Layer 10 of a small transformer language model trained on English Wikipedia (22 layers, counted from 0, width 128). Numbers have three digits each and are written without spaces.
A neuron's activation on a vector x is GELU(weights . x), where the dot is the dot product.

Input weights of the MLP neurons that the questions are about. A number n stands for (n - 500) times 0.0011.
n15: 510478855355374320632426369491457448378430643536362626442377357463510659457654436396585659556536373391785567339414538653465506531503461563512618616512520598363378405348371463497497607302487630745549424452446602345690261357683615592589376487615367537451540675533453583458642468533497645321544399497587458432543360681438413563609490510292497477421401519494567553565406529497408572427507
n32: 525668530464339529270510403412339507659414511652585607500496496650567532478528672605578455556695558638515571249518575300783287465342721899442313543542585439342404474682596358556497567482500605556591264614532607504667560238548427430297488455458591406338497504518556374482493500470410311642394529261280369748460372574606262493413565641365489511323471353439446753562485500436504556450456
n77: 407531537471667425507434539493585569467582277500658478507526326616423404530528322575574334485482536576646543433415610358440378348434361434453515586483647409438679474518320667562794270399536804467616507451355445415415612859347406791507446507552493368418459514377571354493507589560590452453652456365274381750712275612365349662535410600641349536623321382543461515392635639595643388305353
n109: 721613531530766481156316288577651610469463674447358608373600519527847563698635511749621410588381489444317541518363511530614308478653508469705378414367427216591511481715558457562615705442392368592553726478356473458541416368369594481267251508424639464346435568352407493466358367555440312583279485611410424644408511511435515390500590415432500655544478456549474871621434448456270540500412
n119: 319517591524554554439490486497578628287727652531545598446728676316405591553353476305397411451514386388358517634385389246534635474334531472510483681454339331555441375538636482513181507563534328553503430493393514423604726655645566358433617458493503543418346442379401439374517628426661395503554227574364503724507541450424480513460500690617309724574646487493686722596600544426458440598531
n137: 586663718398417703570365349629504448640632593669724428422315442817749639618355434500580574568340520405389496542434542419592451511443149456563679496485672401127412727516440399356440585614384535428335348523665647171623462425245647500612483581413449530448575343275391465449680596350359732480408595631555386749516630739476352515481386653220449702416547515578481621472402508496484416330564
n152: 350617603580433171640519378731538588640622393513619483347483342670469596379510579358490559565510339599558408533345434513641636423341544425437408420497299437615718327450404503410442324370325557507362486553700595435480734487591474581414543500487621561583567463699524550497165391458620456490710486582667594648368318448426513389516503696500463493611676506497384431450577441493493663401619
n192: 278662507729361531424563383406543489475486579434302653341493476316386425363723503453331500454613503427591462670617316380459611473524479344487369365537344350549277394570564328483430629662699329439521426578664669592319642311490500366439429672667764624573410671570601459621667411493576766472510447606445601532616637510437407446416500543581722486412452503667555507346442538357560473521241
n199: 436656575388517937644369532539691345484436754686525517504488524575483385563547237567524281541373480300476420346695274476539539407308467570473344427214471644410631406690689400512322271660743358752460447591520615657366516301618481512508517700415383582558616528841504256488591560792379442565484504158524395837251472324569428535399448508524391549480636441524532392727559428500541402488430
n208: 370421507616556363602595444425296275392727718454489807356417681434384566453531409343548577478457489563521413441545549507272575551411378367503654546476410456350561457436424355347537525527671383724486737548296500312503308433477575468597172416531553374628328401457653483525522562653687529624421625385591408592518479520618619662306271493493359585621511568620476377266617643538500706569658
n212: 606422503471527350615463513388553285543583530619513438283606338387661563483556697497365513467634419395497582434636446329815388512584474398597350516596375588520493627632661616361697517528586200599529559535503265490516462616400568347443400344525458497454583490587430484458461563497567530306339588544535584639386584631555458431450291526549551571475494500272624480448420462661684603646310
n214: 647629663335605416617546464489317478443482576500556515496265595485163354378665405615565670360654730387422587413434504544363575465522538432361594268454474547470519684522504546496309519518580270398381519471424395666478374574542575395638362637411341725232687507422790504632617337446338523515695399613695526597642697611776427489436389508493393325413423586496646291585638485377560457667240
n220: 270606564558430427555402525667655255369572379441593564576399623276211316530479377728632531537709566539411446493453439193493680553418608425472571398504377658656385377401478293369300515372648526530471630464374377440439568585579228496608625466511848440573465632548738493391343403375577459290382707507482500500533710486489526489542368594655599589607496514752409647467431410568638411738399
n225: 753503556705489398405405686483620337339520525593465423524458463322402361518493551646450425479441490428674551326514709453413645332194388563568354462536318460462507197600448436391385652543358552451469545571473430304413527521481308545449621493480500732670467555583532701735409537518685535631369490463599538566444255377413531527550376560693664618426575503462619581362414700708577483517336
n237: 414537549665530338519430601450586406643566605580468493367562563761297519332506547629575393438578564561377648522519538478347697598667243617395455666616471463487552322490454513549350477491491346526420578369513600578384630555467515545531585316270545765390409580397609411291493513431487396362550452428529474436545754420503417525488382431455385506622605611529389467462789535481672373626403
n251: 406426751598538467525549381383387603686601436471548403341392288281339468372624324674493447422515537527518464340619407586525412455578444968620544613357363588231759600350652669486584294440601522646650426443336382340618507606551293434382337583591617567576611493397350536529243450470351493485532452626649354504411581701467384518581438620617384489511475518598749451504534601386533582575767
n255: 576490621476540376459434606406486640720473543507253351286532397392475486593702651482537413362391444441567435588466473651588353610446553493559426538792390489465588521625564414570404636450445535564552426544476560748225460448595540707493245586563555523546374608535675569407234589550334560559439640541262333339644608634409490527242406340559700371490655671355284593399374432385472507404542
n276: 440683623478377465607421497488467580342484526563394619189539472598532494552727438366417457545567364550458484503475599248398521488393352323426538409633352530497577497541635623375388263494456579500497558565670558297413687592515588474500500340321427573352615421554630653425426602458405458620528583621588598545385503289475506651506500642449324624627325665535428435465513671512545454671426
n278: 496393584440601433232612335638774374275461478472504279631558357518653588460500577526683674435464707515468563656196462461781579534472482533457374440500388466701597464874496485459452452507363575456632305476483424431507462454513568647531568430391670524412364607536427581405533437702596482625611607469532432543540546641414578490479163467332592496448162545543342416714489469632551331413421
n280: 449262394471457635587321398418757630414642485478788324478835674359444478530754514800593488339358452527448363349525298428428493574422549167369485683395373504355698444507541523581648470589536496361478437612381586628489561570479723244460410489549511511426507570544606482533369659652441481437565633330379463500578485720470489554723456500600511404615394393661616655691668406475624639366324
n297: 523371359437422503722641569610569547514480514711490445490425698469466589528497312462549413555255342620331359422414385464353449574519660483604493453532497391230378497611228380551522507510391533428677697333588676401500581507274455480507350476397603513618557457581569454686633618562617377527497332339693443413561409603402593542410473527668497742696580545583556586463451362262537490375680
n340: 581744434465575405384517472693537446202556313365290435670580682655711528423517391489566790576486525455457377201493486511486555429403446757483532479599199418532388713521591518651493419435479372409414500549503601398625562454457343310409523526493418579347503532521339482659540563419628515429503579644528436518720064548568468538517464711511429590291511387578475478347733493531507476755507
n362: 654487521738568641443481350507590578538533549753318579443500350640414656604395606497484437555589534678473746441407536613632370400464692393506226285490424454333517582537586621552532528690440466576341531384533497503734362358452403653553428437529433601622696308717455323436345437640412231351467578317440541408538541425483664411474402386368456452497557510463490555388682576503545608298438
n373: 373666565400458447513587450471434622637430493567432455543486533486637397354608275677618437534374392518490421434692546358434532346474534387661544530535534496568459623550414358536516427698411305222520626503661398548392311247671548751296729389338503516625455594628452513383479365656520582487582639503470456365656615672602410441364312665459637493398693390604520341456510520713548533576606
n381: 514385326318339584652454510365685459583681521463507448365343400619465587391675477511530454666659623600541694580517757584390608451533472497624497395425635439493476493589580521372542486447453326538670683457573479538294464336522474397540591612503497559354549582514574402342677537247585614333344613383368534777710616418425473179415473726551459305470652503534493570473412299503327513487414
n382: 589577507520479327415453562586595437540591476424550689480351523350325513575458591578275627369312483587303286468532416503490417557545252453274406523535466573600704460493520273459475507468724493581431423416477463685668487540528506360503300293487652837535616427580524343529369487435546534513574583529343411573507304621580618465643480500656592659358618554408604676559541256455540631549517
n395: 530493516371464379621595305334500623620481516572454547462664515677695504492592361413515266314515462560373388582365634549548478413799496837754593546566422332519566566736609527478445570670372267500469674429496292554537578359407599408463447280343253665547511492573343349568516549642546450676649558590617527351658492636331379062456314687435242458690481471663568578683417586351453559515434
n406: 401520339496653607475460537464819408500663274595508551410470443359610675564697704423307431614740562426404357553565504410577181373404454382632399492484428513429248492512669551396488636592488691475658382569277320517476436654562528834256734628655174763520717657725261488356483565337430373409379538451414550621588608492216648536536488627300554575411721116607480682309504581472508669301437
n408: 497662606433529300461445428382425571304422340765416351400466398456466491525313548484613487687618579404568572562506584503455503523677472543474481479459426449500590475637633447488617400482488506516531608345476661662491604436474353349658347371509518294567651500635406554443693455500591547665518626404427310454593482503442452580515442581503488528387415524643675575274725329551351630458556
n419: 463606465459262403653349779635481336404612558704443385545593645551546311593343511422463386654508576472591845621474441526423311392361462427451252613568519354355531385598611442533298333310437466396413642515496630554371533629284630508463705589572459689389543492398558660448731585461665542323448500396466549466294428456473335449591353380386605640482773475707411589568680274633366515319837
n464: 618480600403560678476473617472399224529689865055517608391320548411492737677563355424349513475284639509677452472520528504548449512460239666213624508683658479422686438713334399280406248611448651396672575548436657521492468320665394582408496450429423410652270394611811363468517668702231629390472426231395259426570615504578468448441488567656504557576423535545520697365652713536629619548413
n485: 560366642610556341698640616769562450576556570365580322362566461371522419375541451320514738456533454481471619434511291542674339364327533504614359362657801493381536341514551449606388628441644286657482439744643269402549275557507479507434417427544418613466517251572537637429366455559425573504556593479525518496428686490525649684452226402661691604305437634521366496379474458636312493608428

Each question shows a token from some text and the vector x that enters the MLP there. A number n stands for (n - 500) times 0.013.

"\n": 390482558441498507501733537485659522399420558436485358670523540398479331579408717497494613307416445607517406320533560589498591431437466415315623596426681384516384520373601458453600532439522457575504508701589444513553604561341541521493435351679616327512619628581620454384536491483473567548434466530472615406354627419446590328566675587520422429450465687407313403533576692526408480465526
Which neuron lights up most? n485

" small": 565515529563527543511547659502841584494364412495462406678500494533567436596359567385508559302510470543622528443435602628498503388443468443247658636393647387449450446546638405429602592302428481445437502425522484494541696483428600551450490464521496201474704572476515397504600442570569513505354569629477714370389542425447535424368722473440476405384546620395463370481534681552557474515549
Which neuron lights up most? n419

" himself": 601441518420439513602771513446545530564361404481378394635410565452425548537280649476488523287417461700572355317583592638569466408455438473388582678490590341436446466440604385446584567450426412566472582428518562699440641437386400473490582510603515345603676504553522461482532484591475573510393506605567563403260642428475473340416612475586388468519577563310474417610621679503466623567533
Which two neurons fire most, strongest first? n395, n297

"an": 421463577434472547556526601419557487556504374519383489804464616381474484612361857422423469427446354672628429523481516678393503392523463440488514692391625277486404549386522385460711422427603505511492454600560564707488596514365560531473433383587411171579530530444502550493489490474515544590405516629377644373437570352392471490433629464369605389495446698440551435582522641505538447481568
Which neuron fires most, and how strongly? n255, at about 1.4

"ch": 546331449471405430494550622546495575396235510569512352715495587510413500735390745547585629349506426648573343380473617530651489412462548322507524450350460475520507499297722451396472548403493411652362522450485620586460552364490533411435614303585476446562610659557591412495479486423513641474529419496544651501436630459452581432435654532640339476469518655294417454504544590528495493443593
Which neuron fires most, and how strongly? n152, at about 1.5

"\"": 419549546420468450611673686476603480421322473440486324717489559393491440520328710546487548472397439601504362377626598565407431457470475423385607618472672399495419510370621376439585533433495594524504448549626565522527616470450610368513450324642578265502613573627534474519464436524524679470352384606487620433334601481447505379582662659611394406386459587281384418605636762460462548479499
Which three neurons fire most, strongest first? n382, n280, n15

"uring": 529448490481379458453659639500611430475327346445496422732332522383584484586241695497505554332460464646610449440669576555437511393360413481347724508526541394392487492370584265455616551395497470512500569500544457499493723547342482598603561431540492373478554488516569544472530580572447577467545433472437593523358676552511557429474788488534521420398533691284455407572535747508441470498628
Which three neurons fire most, strongest first? n225, n464, n382

"uc": 529527493539598546425646551350619586550348524585506430526546578441576546608295702478647468363461389636585465515548629546452549482384333465532608525531584340585535590486550392385491563363486406544296508484540549557532610345297512508589529568552387228396638548347520410497547398356505603390547609570321690642388540344357547404435578543533450495558495580324404364414647693618548455530578
Which neuron lights up most? n137

" father": 505449561391494434648667622521670598443253378499433345744452510421575482558347658410474551370396495669548516375476498629453495436466482406387711636427576321403467476362571365409516469447476456497463580455555517553537644538335521521491476488570495236656722475537575471507595370556506463616451506634454562390355510363558546348422682496557499440509562640329442388580488676490592611528640
Which three neurons fire most, strongest first? n297, n152, n408

"min": 447472383408535513553660603473631532581357481449590456659455553639525473600464620567453566300526510667584299345538602542486567374530418473528547659341465418512377400373548563396677524397494383676510508399522551567501538454300589558442599489474485264536601524445541371483635403545573507407415493525350607505465511374399587330434822463592339475581462634388418436532690698568549406542401
Which three neurons fire most, strongest first? n77, n381, n237

" moved": 590519577496442619434774525354643394505333443520410407733429546356496573529342638483543596250444420633532356455480491596536497421547404430385612604408667402512411457421605411460556549382506562489547600512435454564603644478409457429538580407636516330548648564447490509488621498487427586457377513692443628329310647428409552299470662503553452574450486534292482441555607730500496524569562
Which neuron lights up most? n382

" his": 462519516480438572560691588389677683471413395453399346709461557561445466490336581495466565380458362633638458363581590612707481319515504484308562628432537389435441439476536437460650479502427458504456640491507495561489609523396481397434460461488467165498535550510568472491643444623586512480412376595579669424396614426419538320518764448527485618457675685233476450582508665439500487540573
Which neuron lights up most? n297

"ly": 494583457440401482467665524409594547541281429581463290655502453568557423527323595456501360387350423658593366386595575594554442328411418407335596411529573418332475580599559390543635435539521487578381465441574562566589659369403550481624546386500635334492685557422620537521646370453477648570472602730529680447270596423513493506547635459476418442490603519380442434403558707590521499528534
Which three neurons fire most, strongest first? n137, n408, n276

"oming": 609454530490455590369691546465598435443358428380419419590408649448546429630266620582457556295381427595626326387561638676498499492404395468404583506401658312548459518440619404439725550470409383540465618497502387490594580479417446427526641443680466453574635567473478500592535530413418483480517479656361558430364654512452660406440644481561515396503477565342447414501641814578511472569507
Which neuron lights up most? n225

" Ma": 391447507446490561547764674466612504419298557515453444538497639444442414497372702506456606298394513584630438429639645540412621487470546554370457620369574352513413540388556510417612479391380441599336601562469553478467676596374525508489521414549524229557717589392608402430516465433589520496309478583498659357470622445470584379420703512588418398416443558341541414572507637568586630460568
Which neuron lights up most? n208

"i": 473464353464434417574590666532397497559408397381514416643501604443475424601350598518482551262421342704629437411492713623418575498466508533528513658417529470425391562306493461466519509374508430589354527513520615543502592494388704537401683394703447331525540503478564356421527402441622475509558425599472562497479557426331667411387706541538432472509526616326420431574624720474496715514454
Which neuron lights up most? n152

"om": 498468447519457585446513610598664543490268407389570369592613648555385474565391593569627498326438552693585396454558544536536533430352555472524534550435487505558341554214567420229492541450471408579409474532513693511529547411392583561452513375624464353490640439519635394473572471508435730423427425524532539454518568387382647385432728523652480437396456706395464436538517688402443698508516
Which neuron lights up most? n280

" R": 358382463486455478391760572427614622459348559546510453592438569317500444531392727484524588349434497634546402476598577610377576491494457453414539493343524308494446459331526365522609550455450490640384488631478519525452649478444653538460573403557532365566661631449622487443525482407666654555457413604508672299349738502464481306508697513628330448424461541331426389502565591523536501603574
Which neuron fires most, and how strongly? n192, at about 1.8

" (": 358555402474437477535689512486747578430386477483570350533508626381507388581341670462499587379424513591488456381550597560549562359448424439389651575465603384411441524389632385483548639479475541497485589616550482526548604494448561537446520321551546271608666578513497433387505391583556529539433401598467575328374647434488600322616777503567456371382537577344329387555606795501457467558524
Which neuron lights up most? n373

" continued": 598488496484540573434769641449652401462404442598426403694403484537498509540288651508478523259455495646574348418566575580513548413511441439375562560449655415402409484377722369548531484372486497551420583480538439586562624480397367392568558442654526330481681572403489519495660411503481598530442456672423575348268609383398547367571692469507439528474505620358450430510602723520577491589426
Which two neurons fire most, strongest first? n225, n408

"it": 527462408529405397414657460408558623423293414367477403711466624508554517568404673510582504394476548626540397488575541601382591429552367426544528577422586348410451424531526445577543574377523464445324375625530657632405607354482501507513711352629575172461517587368734458462415462514446588462572516513408595470403603450368648490564594481427458508471430585295505424462674680683604577433585
Which neuron fires most, and how strongly? n280, at about 1.2

",": 418508593503515550454808584524527499373389479494513349694457594358565415603253709562555481333489481586559404343489647601463530408393458428401556511431663401503468516315619509468662428459406534539444492632642461589547581538324467502489505389724594353476608583496575338508591439478479536522303414566517654413346652559429612364549663545535423399537441541382486307487510670498587439520539
Which neuron fires most, and how strongly? n77, at about 0.1

" their": 490522600541499534548643566416750578546362405463414380723476555516448481532373574493468602364473356619614447295596558626581444334515476463225565568418606391512411463437577445407584420515512522449567577519499463560532714558410519526430467480546460166500593588446539512458565479543501495481444409652498658427340589415429579352429778513504399590457588689235475434572451692500458539510610
Which neuron lights up most? n152

" 19": 455607517448562490570628594383715528491383433526499395491436554548595405570436637518423451331395469615541350474573545620505552428427427418302665625360571363452497442333706380416521483462397426573484440517627450546630686544322673536427434503455448295488556551522460346555618480537552600582462472571540613254388659365330538458483638566531387595463513649367439421581503758566662468550565
Which neuron lights up most? n276

" album": 464452517366444434441627576556709697454198397454571360628363530501566476574366639479464584443503429654538424340557496519495545450426450344388674609475496382539422379244637451486544507399586452586519515454571566548432568409399495517508544403575568250545619607543584525466583451547557646409400561565346630406301521564506543395526667539697493354399559690355422396519567712446473651616568
Which neuron fires most, and how strongly? n152, at about 1

" though": 588525582482504530468737584559660464506365578417510339657374623485543487609284596489457560354472562601559492404548607628515490338470582434398625546405697425485351512358599478463726350411492479510495540519583372614472654436340309483531529471646541341519671611505567360488620477478498624649397359501451580390396535451404598378450625546565410418589469505371422321490484784496444432516499
Which neuron lights up most? n77

"ates": 488502483383430522457654758422615518484367416538409382538409652429524432480449701522467635361414411643504326299531604535462579329511492575481574614353543375521466515391502343510562485404535449518484526431513511573524635398441564449409529421659386243643653536504568511437531514513396510492530458536550560453392579463438589381421856512612448306466510555499378384534704750572580621611535
Which three neurons fire most, strongest first? n340, n373, n464

"b": 374434404371508444391645531554497455405309412550542449692469508425493516644401693338532651423342560528616340452448527550432576388519607532399470515405599512438464542343670379482412500345578381499444453554506681589468569337506635619554463509451558220457610628506618497429404544534569580477498450539545624468345720469421602498482660517524525623427410639238414374555567727585450544516648
Which neuron lights up most? n278

"enced": 509409571477480549466762615484622523493294368499390417664453454352605503604279627501470444360408496552631451428634599614569453368477430466396709588464616361363460468362707380549613590414646390477511579517440423542678609470394429418521502486595509329414688627410430521533625521414397670576471436640474583403358616373452564418451698540575402527414554573408461387511494703463457457601547
Which three neurons fire most, strongest first? n251, n408, n340

" own": 571454547503529526525671649418706568509267424559483372604330460510637499545428587452504572392385420646537397402548565594500524358427352455259657569479668348433535518508691361538610530438339492452421567497485525617575611414355582504523493432527414195512605489413566546487639407534514609445304558707535634423478616374513556384424714534527384498468531633361440363556516584559463546566558
Which neuron lights up most? n137

" there": 571500554370426475500738556448619453488270536487484361633504605441621533591302658489480554394554499617481449459580576375424470436443508472341631641427596373447385528357574449332489375450448488431506680538455510493504783510444477525517567336504490246556684584485610356487564462617544484570459435523412498407313620547426630399608658590521460320489566645274582334641574635497524584557475
Which neuron lights up most? n464

"ed": 579429478414399482408789631427558463519317513518509446616404522522461513529286662541529451397433450678556584417452538553621596439556349424496625555359579289504456510514716499617522590444473587499395575465447456600638556316295506386436562474534536311409615782286396323506567423479490597594380473614492471479413695412491658375491565446521534495518536570408445436583486702565454444512671
Which neuron fires most, and how strongly? n109, at about 2.1

" her": 502490563468499556614668577388687523503369496513471385673502601469504467586355588521457542274398434655592469288555478560626482405481447438309601673429610365514415436461633475450667518486431475445478611484523483566487646507361376484480454442570507180492609591478602387464577416644486492453464388654499672459400596442481561357443701576436523473462554591236496417572445805552459560496558
Which two neurons fire most, strongest first? n212, n464

"s": 424456566427403548519713599495566499514313434476479448662415511338506429537345708484513562394497376644591470347629502578544480342455513526434608567433510348400488450346602393456507447551565445553543477534396501476617706474365615533485411401596471178610722578519527531550583469537412588619444379624577545445307588381535579427435718519634452271437524623333430346527538709563623615496513
Which neuron lights up most? n251

" a": 603485591628512533530631536462730609545337510502450405563528587485550415600276592574517493290456429615576570340562576613600533427426506515271601616337666354460418471445616497443658615375435391516459611534505425550548585458407547446431525437604529250537555567465505422503502487462559513536465393590448663407350653475435611239436682526389476356481550571267432439513572750516504507501522
Which three neurons fire most, strongest first? n362, n109, n395

" \"": 419525526476493548621755527489701485413448596408484333705483609444531347544326617549444529349350366543582450313583619627426516402478435465342638648477579324496409516421600418464567510555494517463518535540605494532460621529518506581481527377556531270508602573541531495464506406479618646567394376552420548431334636501455529299561695582514376344432456635341437363646458748589456537537578
Which neuron fires most, and how strongly? n373, at about 1.2

"p": 487547413386450404463567443381515624571365553505547577710523565456382455594345754506521506351415547701475349397487599479598431439487456509438440565442589474313435630411717540498616505320513494481388403548531616581413529466528654600339654369478542276456638674417536540420679459479464526493555421495422689499420753489328459383445691565582455451519454539260404458481515671526529546525513
Which neuron lights up most? n32

"ena": 489500502536494560471699685598588593330291410466529443660497527489380384510383645425518518381481558612609332474661654545434493403515556424418515593437496413463420441354665438408545479440420560655491408468443618566554586505457527549431558428672395274463716604541508463358460383375561644448363592482458686419407693429492633415448771386589429379445427600414437380549587677439458659481579
Which neuron fires most, and how strongly? n406, at about 1.2

"n": 483461507337425540543486394499610555364219368558551452695509502517635534662461654436483510494420571616572418438539472608522483429377420383465591529392642414443427546316596325480620454555421388632299611559497493522605646472290604468530530401540348233502660574479465524511616439439572568595484456693454476445412614510407579523512554548526549364491547735275406377642493674402565523591640
Which neuron fires most, and how strongly? n137, at about 3

"f": 340454595459485470394545615457553412467360375580454450767416491575517498625244657449481484459432530602533424455538549444576518424463544426439551558404494599394447510383515247526503497506604370627349506618476573548431579540384680548541570500442519175524553615559532622520623512470546536599622429472505615440271674437325568532387646482612593392422568633263365330526602694472473566598607
Which neuron lights up most? n199